Layer 9 of a small transformer language model trained on English Wikipedia (15 layers, counted from 0, width 128).
A neuron's activation on a vector x is SiLU(gate . x) times (in . x), where the dot is the dot product.

Input weights of the MLP neurons that the questions are about. A number n stands for (n - 500) times 0.0011.
n9 gate: 549,154,297,431,371,462,509,504,660,616,373,471,712,590,598,363,450,573,603,521,197,652,453,397,723,266,597,294,488,541,504,701,483,327,376,391,412,427,410,454,353,389,347,618,521,375,496,772,736,777,704,675,345,302,471,558,545,677,351,821,409,624,565,548,390,487,557,580,639,537,591,529,484,609,364,592,737,341,692,588,324,324,525,508,537,475,697,322,350,701,496,647,343,601,618,388,652,563,377,411,529,288,590,475,394,364,479,542,360,325,615,338,706,549,544,636,556,374,381,252,305,369,618,492,796,500,552,476
n24 gate: 492,476,434,439,430,606,460,424,366,556,431,421,726,480,524,556,191,391,547,613,396,393,511,322,547,565,603,593,400,339,281,370,371,526,294,343,654,675,450,579,469,399,453,633,314,515,277,470,601,390,586,523,150,330,584,453,600,620,859,660,406,562,367,489,462,360,443,642,302,636,287,421,466,578,647,811,650,270,580,361,404,587,504,363,362,547,511,710,178,571,555,718,504,315,301,488,659,688,703,557,414,588,492,387,452,460,512,622,593,548,681,470,411,411,386,527,421,398,481,403,460,515,690,567,464,689,448,504
n25 gate: 512,286,567,496,678,536,496,500,552,595,652,468,353,179,520,609,457,471,633,719,279,412,422,525,449,442,568,455,504,763,438,468,539,534,461,738,341,244,647,668,241,566,539,582,258,304,472,420,322,463,864,612,492,648,643,508,496,551,460,599,240,493,481,447,751,395,642,436,372,520,480,544,749,593,348,468,529,477,492,682,376,571,609,255,608,500,444,273,361,464,697,706,454,341,526,296,385,382,492,473,586,554,485,508,500,632,472,397,379,524,733,672,336,383,653,543,538,496,291,641,500,379,504,549,384,592,693,328
n33 gate: 566,408,515,612,731,504,592,406,613,522,386,598,573,573,511,603,448,238,478,452,467,595,692,500,581,445,380,665,264,310,683,470,515,599,455,137,486,319,507,474,555,426,541,489,629,570,422,665,657,667,486,627,463,579,551,629,405,603,587,677,619,465,562,425,416,523,609,530,436,312,777,308,659,749,238,433,437,379,397,468,603,207,650,623,606,243,694,452,466,508,627,625,251,429,514,515,419,582,424,504,519,577,515,374,545,417,407,391,544,424,405,522,633,588,565,767,471,672,408,507,394,525,579,638,284,525,514,571
n60 gate: 280,246,393,264,826,429,390,432,596,639,239,313,504,347,525,746,661,734,586,693,545,450,349,487,644,467,471,598,286,553,459,338,780,527,669,492,739,368,536,550,419,369,594,621,500,574,550,425,385,122,738,694,524,500,460,488,549,406,711,592,587,427,384,619,504,635,363,350,626,418,488,809,263,537,584,409,562,500,640,512,411,400,407,198,614,570,582,549,583,388,652,665,412,492,574,680,655,471,668,420,533,621,626,570,726,706,570,317,516,521,671,564,389,369,420,586,492,344,610,709,538,685,475,512,559,596,401,563
n104 gate: 584,645,364,523,690,557,583,720,492,442,412,411,670,438,274,558,476,575,728,444,484,594,519,433,307,341,402,666,630,540,322,715,568,664,492,346,609,508,599,549,801,668,320,546,400,417,714,558,351,445,356,232,496,704,603,488,814,265,364,530,669,553,410,516,472,624,492,361,659,444,764,414,351,398,512,496,643,322,546,543,671,337,488,221,393,476,504,456,464,760,489,714,394,683,610,697,395,302,438,693,544,567,492,432,516,414,415,496,464,624,436,386,440,703,637,504,376,678,222,392,331,727,496,538,582,359,605,538
n236 gate: 659,292,397,516,605,359,843,424,826,671,577,271,605,372,454,513,471,316,369,484,589,576,415,504,599,406,500,402,297,484,411,758,545,363,599,579,619,283,476,458,520,447,525,593,582,593,392,564,666,431,679,492,472,379,569,648,577,651,352,700,570,647,444,381,857,470,544,354,471,438,541,458,725,571,126,558,701,326,458,385,370,275,236,450,646,773,707,496,691,563,266,585,616,504,360,303,470,351,445,500,479,488,557,496,420,471,537,695,496,394,724,540,398,431,300,463,564,569,236,562,656,405,416,614,559,480,433,249
n239 gate: 532,351,340,527,644,382,653,614,492,341,607,423,540,820,500,318,367,287,276,552,444,639,466,329,283,460,357,500,622,623,452,711,202,550,500,573,422,504,528,516,476,604,508,489,596,481,427,640,463,513,465,441,690,459,366,388,412,357,521,474,351,534,747,473,615,471,575,545,373,296,560,386,559,751,475,606,579,393,682,485,428,691,567,484,238,540,458,335,541,537,416,729,754,382,424,387,651,350,438,516,580,476,441,504,672,434,633,427,695,591,782,269,380,564,265,765,644,737,464,428,488,342,214,776,422,375,299,504
n257 gate: 461,415,410,736,530,702,444,711,579,663,446,631,704,224,364,589,547,515,289,394,411,364,496,480,461,411,425,662,522,539,515,322,524,526,723,587,583,305,569,584,330,551,531,704,508,463,535,451,492,369,477,619,268,675,496,516,550,550,396,562,394,761,424,527,762,375,412,560,492,640,344,265,481,468,272,488,416,496,419,598,430,334,604,319,771,595,560,488,500,579,314,822,572,611,374,516,565,551,560,592,249,488,450,602,340,456,590,480,481,589,465,710,519,325,630,617,545,360,423,813,408,515,799,485,608,637,515,205
n286 gate: 396,504,535,477,471,390,368,394,614,654,685,410,332,480,623,328,551,695,558,399,550,333,376,492,512,265,543,379,625,423,603,410,481,323,403,563,631,595,565,567,557,519,434,559,283,548,637,481,444,524,691,599,343,512,477,686,519,454,611,308,243,795,530,669,638,564,294,583,520,539,442,693,470,500,615,382,442,500,348,388,688,551,304,359,791,727,618,682,304,516,393,584,466,504,316,439,675,512,226,333,488,443,619,714,674,405,391,676,496,376,481,496,477,805,322,326,620,475,362,752,401,630,358,578,567,443,470,430
n300 gate: 371,624,415,541,543,422,376,452,443,596,601,475,378,489,446,584,560,516,306,465,556,406,497,592,482,531,561,482,507,552,730,404,397,292,440,661,551,538,479,554,667,528,602,363,532,420,496,595,518,356,449,587,650,295,378,373,353,612,547,635,634,444,355,855,531,620,611,579,295,570,535,600,765,458,720,382,705,333,587,303,671,514,633,272,517,479,497,228,472,647,704,483,431,300,393,537,315,546,543,521,482,392,469,397,565,482,415,593,377,634,772,338,500,447,404,613,398,611,605,507,547,544,486,688,464,397,432,466
n308 gate: 695,551,568,581,636,645,535,715,546,701,421,623,329,327,345,418,569,454,458,508,470,338,561,741,489,601,465,594,622,608,578,511,606,226,386,573,925,374,429,458,470,508,511,561,417,386,412,434,281,453,639,403,564,596,459,560,466,511,275,447,504,745,692,559,459,769,474,538,542,496,334,485,252,692,554,450,482,646,445,350,373,600,534,431,582,489,558,379,324,542,504,440,467,607,432,346,381,698,581,374,310,426,403,659,492,322,470,297,184,274,466,648,591,654,426,405,507,616,478,447,581,678,608,594,562,290,474,532
n313 gate: 761,285,484,615,663,309,512,554,536,553,601,241,651,622,556,468,437,430,586,488,477,464,382,737,488,278,380,419,593,349,589,381,461,672,610,552,359,385,566,560,295,734,355,522,398,289,666,363,516,455,580,689,547,500,326,292,710,562,259,441,724,423,699,492,481,597,589,293,576,641,312,520,596,557,480,357,529,341,504,402,395,484,554,433,469,599,515,516,567,480,522,816,523,317,697,680,418,460,331,219,252,593,453,445,364,428,508,357,492,524,780,642,488,531,370,582,394,521,260,316,448,583,504,627,356,622,678,489
n9 in: 485,485,530,577,613,591,643,577,649,693,407,534,552,165,408,341,644,381,515,425,470,454,362,355,477,403,553,356,696,374,289,382,504,529,654,485,518,309,596,336,496,470,691,603,605,450,549,518,391,500,580,482,548,527,411,470,630,589,404,451,654,627,489,631,607,257,706,477,209,474,433,542,628,531,592,641,412,552,384,457,348,686,808,704,263,723,357,534,693,492,479,672,595,584,447,527,696,390,350,570,466,537,522,218,653,619,602,462,347,465,281,657,549,720,416,496,594,540,630,575,715,709,630,486,435,434,507,421
n24 in: 463,348,286,478,483,384,629,355,545,382,591,552,609,596,617,496,340,600,570,518,529,523,413,619,533,548,463,374,595,639,365,582,345,360,393,563,318,489,569,632,321,452,751,538,596,510,563,693,687,515,511,714,485,447,667,489,365,430,508,28,300,462,590,421,609,534,431,455,278,493,640,500,669,436,489,597,403,518,553,649,526,451,686,693,310,660,409,533,448,425,465,483,363,324,759,661,492,429,470,525,337,580,504,526,413,610,441,452,412,591,788,558,621,658,392,622,807,605,587,544,345,553,402,598,451,572,596,465
n25 in: 609,327,329,425,669,533,560,671,544,295,507,559,478,538,582,771,456,565,576,471,705,403,555,272,686,583,481,651,431,572,529,685,420,90,588,522,617,486,536,511,489,373,766,524,445,497,540,571,545,614,429,582,540,664,511,442,334,116,507,534,354,318,447,443,371,590,400,463,485,507,667,511,226,546,440,566,709,482,492,574,551,655,623,625,439,629,444,606,511,556,500,503,518,470,375,584,210,426,336,568,368,382,486,573,530,694,218,493,583,556,298,464,413,511,536,416,401,531,428,507,291,619,459,465,612,340,433,458
n33 in: 447,504,435,635,653,527,167,579,527,630,431,566,492,532,295,524,558,439,300,719,584,575,714,736,562,504,473,524,562,325,379,780,542,562,604,461,422,598,474,524,504,531,642,573,822,547,399,385,448,641,467,662,519,602,413,492,546,336,311,310,469,467,440,537,663,528,232,539,351,454,489,281,605,626,551,434,500,303,826,315,519,348,515,531,618,543,613,504,426,574,485,417,567,605,161,532,572,740,461,579,323,496,470,496,473,555,500,516,553,548,629,613,592,703,369,546,578,289,504,592,658,374,660,551,417,260,359,837
n60 in: 351,550,440,705,380,382,473,302,390,591,801,496,744,481,381,446,319,605,702,511,600,374,553,383,500,340,595,461,806,537,530,519,214,489,301,371,460,559,570,542,541,556,489,525,433,521,508,605,636,676,308,522,667,557,530,511,496,474,558,342,432,743,482,427,485,616,607,645,447,362,287,439,573,480,592,618,430,526,430,540,403,477,481,708,496,749,529,631,527,390,479,465,756,314,500,633,457,387,454,735,601,415,426,387,263,527,406,417,601,631,259,573,463,269,555,346,551,626,389,421,239,594,508,318,584,354,616,350
n104 in: 582,592,482,402,473,685,459,651,485,573,372,398,585,392,500,541,504,523,586,493,472,515,544,470,521,539,605,485,514,535,468,645,647,503,475,757,524,605,458,598,451,621,529,408,586,311,673,514,641,309,272,556,306,741,574,539,532,337,606,507,392,561,465,458,560,566,433,489,256,514,646,645,479,390,478,399,628,588,493,904,535,409,472,323,599,453,623,607,413,489,544,527,500,344,463,586,474,760,339,658,213,356,454,543,693,419,356,572,482,482,390,479,568,447,615,210,580,568,436,772,423,720,482,381,559,719,490,271
n236 in: 524,468,462,500,650,545,578,510,493,533,285,451,436,618,468,482,524,571,658,538,361,215,692,478,462,394,605,707,431,721,619,594,421,579,583,458,530,574,551,412,639,284,500,617,376,578,531,577,628,410,207,453,585,275,524,500,421,254,581,513,704,490,594,523,571,525,659,402,619,431,675,612,466,466,507,395,345,670,550,580,432,605,268,552,377,451,451,596,563,863,516,565,285,517,379,557,489,746,475,416,503,605,510,600,419,736,237,563,404,415,520,547,466,418,450,486,500,395,561,383,514,526,423,477,658,403,513,424
n239 in: 540,662,500,695,371,451,471,461,455,415,297,634,520,458,500,624,448,425,404,925,583,758,508,500,428,707,643,467,378,460,409,455,456,985,504,354,453,398,650,373,571,448,432,508,696,470,492,632,483,576,279,417,548,455,682,536,492,384,673,463,411,304,798,652,599,496,555,480,651,392,424,529,551,595,701,727,323,401,517,411,699,447,595,431,171,565,435,360,362,492,572,523,445,720,416,467,580,690,422,586,452,421,290,371,516,451,278,468,221,570,540,410,552,544,492,797,562,352,587,705,545,558,627,638,373,633,628,481
n257 in: 444,218,500,527,364,443,435,318,568,476,483,653,510,391,715,767,405,614,308,416,376,550,474,595,762,309,702,362,669,528,476,606,588,547,489,475,422,490,590,807,410,514,661,490,577,417,599,622,438,365,605,431,441,375,469,462,351,618,468,588,398,487,237,469,617,540,366,642,532,503,465,564,585,478,586,514,467,348,514,429,458,411,715,666,472,563,613,609,500,535,344,323,428,418,437,551,500,257,651,363,465,479,503,444,279,582,549,412,625,821,479,394,458,514,476,601,534,408,611,539,263,557,493,667,378,405,463,356
n286 in: 439,578,339,520,484,459,423,677,521,483,476,441,544,546,437,313,641,640,367,510,595,318,484,372,213,734,365,422,594,672,517,493,442,510,243,618,692,627,483,490,706,548,620,422,497,571,311,543,429,618,526,665,510,563,446,452,778,486,609,359,407,648,543,639,652,588,386,656,402,599,520,458,557,416,675,656,616,315,571,589,591,462,612,652,264,559,477,459,376,722,646,433,453,386,636,461,375,517,665,537,469,668,476,473,545,468,486,573,690,458,672,417,589,405,503,350,619,496,564,418,440,510,434,588,657,523,526,666
n300 in: 449,549,591,557,258,748,364,443,578,560,649,596,345,481,384,323,379,739,573,580,449,474,486,485,555,692,288,595,601,858,554,659,317,531,368,393,376,332,453,835,359,580,537,451,300,524,507,253,398,454,376,525,543,399,342,387,551,351,631,633,485,435,668,766,659,203,317,441,452,478,365,578,554,480,519,511,342,395,258,401,514,474,637,500,348,507,580,548,585,437,615,524,457,385,517,412,481,640,522,504,372,378,493,592,679,605,441,345,540,620,594,407,500,467,429,533,436,438,395,580,421,500,589,500,429,536,317,660
n308 in: 627,247,486,348,333,367,596,442,465,557,346,384,524,737,613,429,354,632,365,638,380,401,497,529,618,610,174,590,569,538,435,539,510,668,476,276,674,561,554,504,626,400,735,490,559,474,312,513,665,623,433,548,555,359,326,476,459,462,670,455,483,494,470,453,510,845,391,525,535,459,576,465,510,491,680,615,458,558,529,453,534,367,346,821,353,416,556,500,374,626,566,510,820,689,418,576,533,521,535,551,542,541,486,438,334,663,451,594,369,504,380,446,603,387,652,417,413,613,558,441,553,390,444,355,521,493,567,490
n313 in: 513,547,222,589,509,414,389,542,507,503,731,278,668,493,621,534,378,436,660,454,671,359,441,711,637,383,513,480,559,361,584,357,457,438,605,487,180,612,239,457,536,441,493,481,510,426,704,263,446,469,472,468,500,493,303,268,536,565,433,561,625,429,542,500,510,480,513,400,477,552,285,377,618,348,446,377,525,516,419,614,510,576,487,490,604,454,466,474,602,321,643,555,583,440,463,596,366,457,517,571,490,510,578,572,480,617,592,510,477,433,451,449,487,637,481,529,288,355,490,271,456,475,503,472,276,573,724,469

Each question shows a token from some text and the vector x that enters the MLP there. A number n stands for (n - 500) times 0.0072.

")": 489,473,561,432,417,700,611,514,338,551,589,601,525,635,440,465,412,564,527,689,599,482,429,617,310,587,563,460,665,569,461,576,538,566,579,619,310,464,452,571,544,580,432,388,566,427,667,575,453,403,566,522,621,609,644,639,524,457,451,482,448,490,418,437,451,430,310,536,634,366,397,477,563,147,416,364,368,553,411,441,410,627,572,428,446,417,596,558,516,484,577,379,499,532,493,477,520,595,526,406,540,491,642,532,539,680,526,449,484,571,462,610,480,449,577,509,630,436,561,673,622,658,392,286,494,426,502,514
The neuron with the highest activation: n308

"en": 699,498,463,433,489,548,336,536,494,619,523,499,455,626,462,417,244,400,398,369,457,514,545,729,530,527,611,469,419,432,457,591,644,436,531,418,523,544,445,360,654,664,481,494,422,551,326,418,414,594,610,472,557,511,503,771,227,653,509,410,300,370,476,516,524,567,529,599,557,293,381,559,474,567,563,530,451,556,722,674,502,374,487,620,434,592,325,520,567,437,481,319,533,509,450,647,591,506,674,371,559,498,576,503,447,413,557,454,366,502,263,491,424,602,377,475,351,531,493,477,627,392,293,466,516,503,482,574
The neuron with the highest activation: n308

" (": 327,723,481,417,485,394,587,503,443,664,698,620,548,491,553,445,453,539,442,635,789,566,802,425,482,504,463,507,632,554,641,539,490,698,527,499,493,446,483,473,475,513,566,488,607,574,571,534,491,519,525,671,715,546,340,343,643,461,588,562,459,524,552,517,413,584,569,463,592,472,315,457,528,147,432,410,551,527,517,347,562,592,608,464,465,408,449,523,446,563,574,514,470,461,511,516,468,577,423,510,509,522,514,416,467,421,599,572,374,393,570,320,508,588,547,446,520,505,482,399,526,550,368,325,495,539,714,569
The three highest activations, in order: n313, n300, n257

" F": 467,667,440,406,553,459,526,367,537,469,542,328,315,468,556,502,405,589,489,516,475,569,662,532,385,827,397,414,418,681,523,443,447,530,650,525,437,381,545,460,485,638,446,567,569,627,380,554,527,546,569,557,631,442,459,501,489,430,406,246,394,421,572,595,448,474,571,456,522,432,502,292,518,345,426,524,183,615,503,488,453,461,450,573,481,431,565,450,539,564,487,514,483,407,557,379,452,516,569,480,474,411,672,394,504,542,528,350,680,546,526,427,572,511,465,538,425,467,527,418,509,516,353,450,497,531,703,498
Which two neurons fire most, strongest first? n239, n104

" |": 505,571,539,430,318,405,541,508,562,667,444,462,526,515,599,424,478,112,339,437,500,405,409,422,437,497,586,601,644,488,405,504,368,344,426,392,453,523,502,553,562,473,504,597,482,466,399,534,434,374,434,572,529,420,655,493,507,411,422,438,603,385,534,348,500,539,301,318,505,555,508,510,506,421,498,488,490,672,489,419,593,409,599,480,506,580,652,556,367,562,838,508,502,498,452,596,543,451,453,517,543,405,440,506,567,504,381,456,536,494,414,482,459,474,436,435,426,480,588,484,504,494,461,322,453,494,457,490
The neuron with the highest activation: n257

" ": 625,460,570,438,469,501,518,475,555,489,432,462,541,514,657,569,690,576,517,532,678,536,602,398,579,487,368,415,610,370,550,353,446,581,603,495,410,487,465,431,415,522,344,570,544,600,526,719,602,445,455,565,566,482,329,686,431,378,530,458,470,483,614,301,443,672,404,566,493,501,524,516,543,195,548,558,382,640,639,403,489,515,540,514,429,476,293,583,381,372,410,405,449,599,502,418,483,402,516,622,536,509,581,495,560,478,573,459,475,465,497,606,582,600,555,169,475,550,353,478,486,435,478,405,512,613,660,358
The most active neuron and its activation: n300, at about 0.46

"-": 506,497,579,322,396,385,555,645,566,361,727,533,349,631,528,221,551,281,486,651,516,456,506,628,365,599,447,562,548,386,411,461,429,489,403,467,277,522,361,427,551,688,398,537,590,523,332,460,469,423,477,590,619,435,592,500,560,652,559,491,448,370,385,517,460,526,373,392,545,520,519,591,508,391,511,446,458,525,323,455,510,590,687,581,469,586,511,496,479,620,549,384,564,343,346,291,498,615,319,500,543,368,506,715,617,573,505,330,694,447,572,426,499,512,435,393,451,489,480,433,517,411,511,300,556,448,450,583
The most active neuron and its activation: n286, at about 0.52

"6": 462,715,537,464,481,367,512,417,549,317,528,446,612,456,505,502,569,150,450,564,620,549,693,518,571,484,585,603,516,442,356,289,421,590,572,507,643,478,443,445,542,508,460,467,591,454,453,478,433,403,368,595,626,565,517,451,626,389,425,343,525,573,601,246,275,540,536,308,499,506,357,484,463,432,539,428,459,523,530,620,493,447,550,560,486,421,514,567,571,408,427,545,478,441,570,520,431,495,388,622,462,513,372,380,542,619,383,524,446,429,439,521,603,463,669,546,427,418,553,428,388,405,551,379,446,553,686,608
The neuron with the highest activation: n313

"h": 404,551,395,522,369,575,681,458,622,475,521,614,532,371,490,449,422,641,415,523,602,611,600,646,485,455,349,320,532,428,422,541,490,418,544,661,582,486,574,643,574,561,408,449,621,683,606,485,451,457,410,581,572,475,571,507,479,585,369,297,571,341,401,458,459,427,509,305,473,532,445,598,552,412,496,417,444,666,627,537,472,470,552,547,474,613,400,562,638,551,481,343,532,311,689,653,535,386,480,527,415,501,366,253,585,522,552,544,600,475,714,425,585,662,679,425,414,619,598,489,496,459,528,644,316,422,377,494
The neuron with the highest activation: n308

"5": 499,540,475,414,512,487,503,500,560,364,391,492,564,502,554,513,436,130,383,443,456,447,706,579,488,516,584,570,546,488,423,392,465,554,453,482,516,546,479,435,594,532,382,449,568,508,314,462,482,526,459,582,499,491,666,671,502,255,504,355,548,362,447,212,406,482,403,232,556,498,458,219,474,456,668,394,488,517,516,676,597,538,518,605,534,452,630,500,560,379,441,440,451,440,448,552,432,535,440,567,534,557,515,415,450,527,482,567,503,348,578,652,497,415,445,525,388,451,620,529,600,435,421,308,483,554,616,486
The three highest activations, in order: n33, n300, n257

"ar": 337,584,468,471,429,410,458,366,460,427,412,677,532,500,478,336,570,633,364,471,472,527,354,583,457,564,522,477,632,622,418,498,349,578,508,631,631,468,527,461,527,550,494,437,674,606,380,400,455,401,431,320,522,459,566,678,436,532,435,255,463,554,467,514,521,583,625,692,571,423,375,483,376,299,551,470,417,499,490,411,506,472,541,375,434,344,514,488,451,618,535,478,626,637,471,601,529,677,494,486,425,443,186,476,498,450,501,581,577,429,569,396,575,524,433,466,375,714,670,533,616,391,461,364,386,488,539,461
The most active neuron and its activation: n308, at about 2

"c": 504,499,277,302,539,476,397,431,414,317,659,407,443,286,369,346,332,424,467,357,402,537,700,446,440,487,417,550,444,448,390,642,566,454,658,649,405,466,480,708,548,519,501,511,530,448,415,564,424,402,488,425,366,484,327,451,520,396,454,559,477,449,534,426,507,640,364,593,519,360,532,358,444,403,591,460,455,432,441,396,517,628,445,672,304,496,399,513,572,565,393,322,404,504,403,552,701,427,612,371,392,445,442,453,636,598,628,618,328,461,381,633,363,680,559,479,394,409,630,647,407,407,499,492,533,453,500,630
The neuron with the highest activation: n60

".": 451,559,455,493,415,346,385,404,568,565,528,667,307,363,553,327,392,249,616,614,699,500,692,426,277,441,613,568,637,494,443,367,439,514,381,534,534,640,557,407,436,573,481,332,595,395,393,447,398,537,513,417,619,619,527,434,487,458,540,533,576,466,458,404,582,531,491,446,573,572,463,267,529,390,537,455,477,586,528,539,478,508,675,464,514,742,421,558,517,483,535,454,467,538,582,521,600,197,534,435,502,435,560,583,613,488,486,559,588,383,445,648,428,376,366,704,487,611,492,510,611,572,407,268,513,391,660,483
The neuron with the highest activation: n236

" to": 426,617,393,487,609,409,610,445,523,397,378,652,414,372,415,527,498,377,547,555,682,509,574,328,678,530,487,419,702,503,668,601,435,589,637,309,309,627,531,631,541,522,481,450,468,429,589,477,430,588,615,582,788,479,396,465,648,594,600,426,496,370,490,428,485,585,529,431,468,509,504,631,517,444,398,435,317,379,581,384,477,518,609,449,552,425,609,547,466,502,538,206,557,393,534,507,523,629,532,448,461,461,481,592,572,538,501,265,419,491,563,457,572,579,496,722,459,337,619,560,495,453,471,368,450,528,606,482
The three highest activations, in order: n33, n300, n313

"\n": 401,523,466,406,240,479,614,632,502,546,647,421,447,544,586,565,636,332,445,476,661,568,641,477,512,513,462,436,262,392,479,439,406,444,587,481,218,587,512,586,509,521,499,460,711,484,369,495,572,590,404,512,442,543,378,483,340,516,395,538,394,561,504,534,446,609,363,480,579,517,520,514,367,352,548,419,453,553,530,315,550,545,565,505,402,509,670,524,517,540,475,534,464,378,523,618,454,535,583,691,464,468,495,605,545,589,501,474,362,626,520,406,485,372,606,251,335,536,533,499,444,560,360,363,550,283,561,505
The neuron with the highest activation: n9

"2": 495,555,494,478,511,423,484,455,514,335,462,537,514,549,575,556,402,201,404,527,486,531,703,489,390,508,689,515,541,476,408,297,361,593,520,451,519,517,544,416,519,439,433,524,591,491,267,459,523,586,459,591,487,507,747,610,401,359,467,408,566,276,496,263,399,565,451,326,515,502,507,223,478,362,708,520,464,537,495,687,598,487,524,647,400,271,652,550,567,508,437,454,533,467,471,584,549,545,459,507,497,584,440,441,415,442,573,562,374,323,495,615,483,444,569,495,395,445,642,561,583,421,497,320,412,522,651,582
Which two neurons fire most, strongest first? n33, n300

" W": 451,511,514,405,410,502,661,422,434,546,504,562,475,628,476,388,332,512,469,578,576,493,647,583,371,575,478,499,300,545,536,535,411,456,580,509,522,402,504,525,423,570,413,455,384,583,364,680,420,557,543,433,508,469,517,563,501,334,468,216,676,483,501,765,459,525,494,682,394,510,518,480,435,211,429,357,256,526,487,421,508,569,493,575,439,604,439,402,481,492,463,425,420,486,570,546,525,424,518,541,545,473,532,446,618,549,426,458,526,551,579,435,561,447,459,448,502,476,558,514,444,597,458,363,430,490,629,481
The most active neuron and its activation: n300, at about 0.4

"on": 424,623,479,411,608,685,537,537,459,423,690,405,633,623,406,430,398,329,377,382,688,505,574,340,528,483,551,525,593,643,573,691,627,549,399,431,388,607,466,617,589,583,522,334,539,595,549,488,452,591,389,441,664,673,462,562,365,374,562,503,401,388,526,548,461,678,565,577,539,574,598,286,564,347,408,605,551,466,651,598,504,400,424,546,449,510,438,466,516,508,578,447,576,524,383,460,339,218,627,460,563,615,545,428,591,431,517,417,488,513,410,358,497,461,611,663,457,696,483,195,457,424,450,358,478,509,644,533
The neuron with the highest activation: n9

"b": 462,558,459,438,617,488,694,528,476,337,714,563,355,483,433,346,577,411,429,421,442,514,529,495,345,601,445,493,582,604,524,626,421,377,504,558,461,572,502,429,482,571,538,429,492,676,530,404,467,656,444,515,490,470,408,548,261,466,427,431,708,443,351,357,533,714,465,563,533,425,561,411,403,294,467,600,401,410,496,597,528,557,628,730,584,467,438,619,423,410,610,336,480,564,576,567,329,535,578,571,386,304,473,588,399,491,541,459,522,623,343,412,630,688,677,507,559,725,545,363,488,476,544,461,499,565,440,598
The most active neuron and its activation: n308, at about 0.73

"ir": 512,575,459,621,465,482,446,446,643,670,269,528,431,493,527,466,504,423,443,473,642,535,628,390,445,747,414,438,309,536,396,477,557,459,697,601,568,488,470,412,479,501,390,400,488,493,456,531,382,542,407,439,447,618,313,306,433,485,520,318,569,335,365,648,478,427,360,465,531,394,370,603,569,595,663,533,485,447,413,557,491,496,454,342,599,226,470,540,548,686,547,364,390,465,436,449,324,666,399,478,530,500,365,483,351,468,691,483,583,812,325,382,380,476,434,613,462,493,468,432,668,491,533,435,442,455,442,498
The neuron with the highest activation: n300

"w": 386,496,314,465,447,396,665,455,672,344,477,494,448,582,475,647,414,465,639,584,469,659,623,670,481,634,458,713,355,520,511,393,570,326,453,489,580,426,418,597,506,424,716,487,452,567,435,430,374,392,585,342,318,420,511,591,527,447,470,426,450,508,410,503,689,491,581,464,314,345,487,574,449,386,418,352,376,524,275,532,548,563,385,433,516,539,384,532,567,556,400,246,402,602,564,613,517,374,417,469,663,523,380,429,310,474,395,496,646,664,438,393,515,567,340,391,508,501,413,606,550,581,393,536,563,415,562,449
The most active neuron and its activation: n236, at about 1.3

" M": 310,570,481,545,489,541,557,547,491,589,524,391,467,517,556,478,421,642,690,555,584,680,856,384,535,755,613,517,414,511,498,561,482,478,545,596,460,485,494,502,519,559,342,542,482,631,442,645,429,377,552,482,471,406,366,505,426,519,469,287,500,357,507,488,401,492,509,470,418,492,439,497,471,128,488,511,321,511,592,431,542,497,459,544,508,488,472,410,384,595,549,557,454,520,588,589,482,574,430,429,359,448,431,592,481,580,416,313,497,545,528,482,522,451,458,523,413,423,484,591,578,514,501,396,483,477,629,514
The three highest activations, in order: n9, n257, n300

" St": 650,419,385,392,524,515,452,519,594,431,629,751,438,603,557,620,496,571,432,558,418,535,576,644,445,408,578,596,399,433,427,567,631,361,614,520,343,460,521,514,511,533,387,465,525,692,564,566,444,498,658,627,522,419,533,533,409,407,405,346,560,514,439,447,457,454,494,407,444,521,522,298,494,340,476,447,137,632,550,424,552,545,504,530,383,539,496,391,652,509,499,501,549,413,628,540,492,553,567,582,435,450,587,538,477,710,497,625,418,628,457,382,608,453,381,632,350,278,562,526,451,543,428,352,488,488,583,497
The neuron with the highest activation: n286

" J": 552,542,562,500,384,483,337,565,455,474,490,511,345,371,509,662,509,595,566,550,635,536,712,608,526,686,633,517,473,685,553,463,414,396,556,540,425,611,424,496,483,614,414,545,598,791,598,611,429,427,483,555,460,539,413,492,499,290,457,380,544,416,421,519,417,610,518,635,426,487,477,480,554,283,380,576,255,656,513,509,528,543,487,596,421,670,479,479,457,416,519,623,489,519,675,500,475,559,363,490,494,536,443,514,499,395,382,519,551,439,347,684,642,516,502,449,354,448,539,618,549,542,444,400,595,355,528,529
The neuron with the highest activation: n257

"z": 477,374,465,332,310,709,566,343,585,653,435,485,428,182,395,281,438,503,524,467,506,402,443,595,524,658,513,473,628,403,492,434,576,482,511,430,519,425,402,556,440,527,535,490,495,514,315,400,396,571,470,370,324,694,616,477,484,462,602,379,434,452,435,639,446,513,367,635,534,369,405,517,562,332,466,469,524,608,418,471,535,434,433,560,401,548,478,435,446,587,512,431,598,529,422,260,421,747,459,605,309,579,596,733,441,494,308,685,499,577,607,565,562,564,639,342,460,566,665,364,606,460,282,503,577,416,593,402
Which two neurons fire most, strongest first? n308, n286

"un": 606,583,561,615,408,447,572,524,651,554,538,408,639,683,665,552,551,513,516,467,492,460,643,516,562,472,516,626,543,512,529,580,433,441,425,524,437,650,416,565,360,381,427,427,552,497,280,496,611,571,376,385,656,490,361,423,535,234,455,433,617,533,613,603,643,362,604,567,341,241,463,383,490,230,393,424,459,461,600,510,398,410,576,511,550,708,440,661,477,515,532,404,611,492,269,258,412,709,383,530,603,381,546,476,367,636,463,497,455,442,461,417,440,505,360,464,484,734,401,574,624,423,444,442,437,541,554,420
The most active neuron and its activation: n236, at about 4.1

" of": 546,563,380,604,587,509,512,447,682,388,440,432,496,575,471,533,441,303,478,506,649,475,641,281,359,394,493,520,779,474,656,439,512,576,700,476,392,589,469,422,536,422,506,507,451,564,543,490,503,571,592,626,532,565,203,646,610,473,497,538,538,386,549,480,626,484,407,373,437,561,544,573,530,290,423,505,387,563,476,441,523,574,536,332,463,544,618,412,481,482,571,274,559,642,476,482,440,617,563,497,426,515,532,541,612,366,480,256,336,366,521,450,608,457,541,689,456,406,599,599,403,523,390,382,438,516,501,530
The three highest activations, in order: n313, n33, n239

"1": 474,541,318,436,513,466,438,496,412,419,434,375,483,371,600,564,548,290,685,442,558,630,576,652,451,508,628,465,555,404,388,424,522,521,484,428,555,626,568,531,546,675,494,537,484,609,371,381,563,397,487,459,468,424,587,617,442,475,463,381,431,565,524,500,296,489,363,360,601,385,442,245,471,182,763,487,592,643,581,630,569,553,465,409,473,392,478,415,562,489,347,470,497,444,456,666,559,450,509,448,663,513,527,474,355,519,560,333,501,405,369,484,508,580,616,473,424,512,718,559,654,433,448,349,452,423,602,488
The most active neuron and its activation: n300, at about 0.95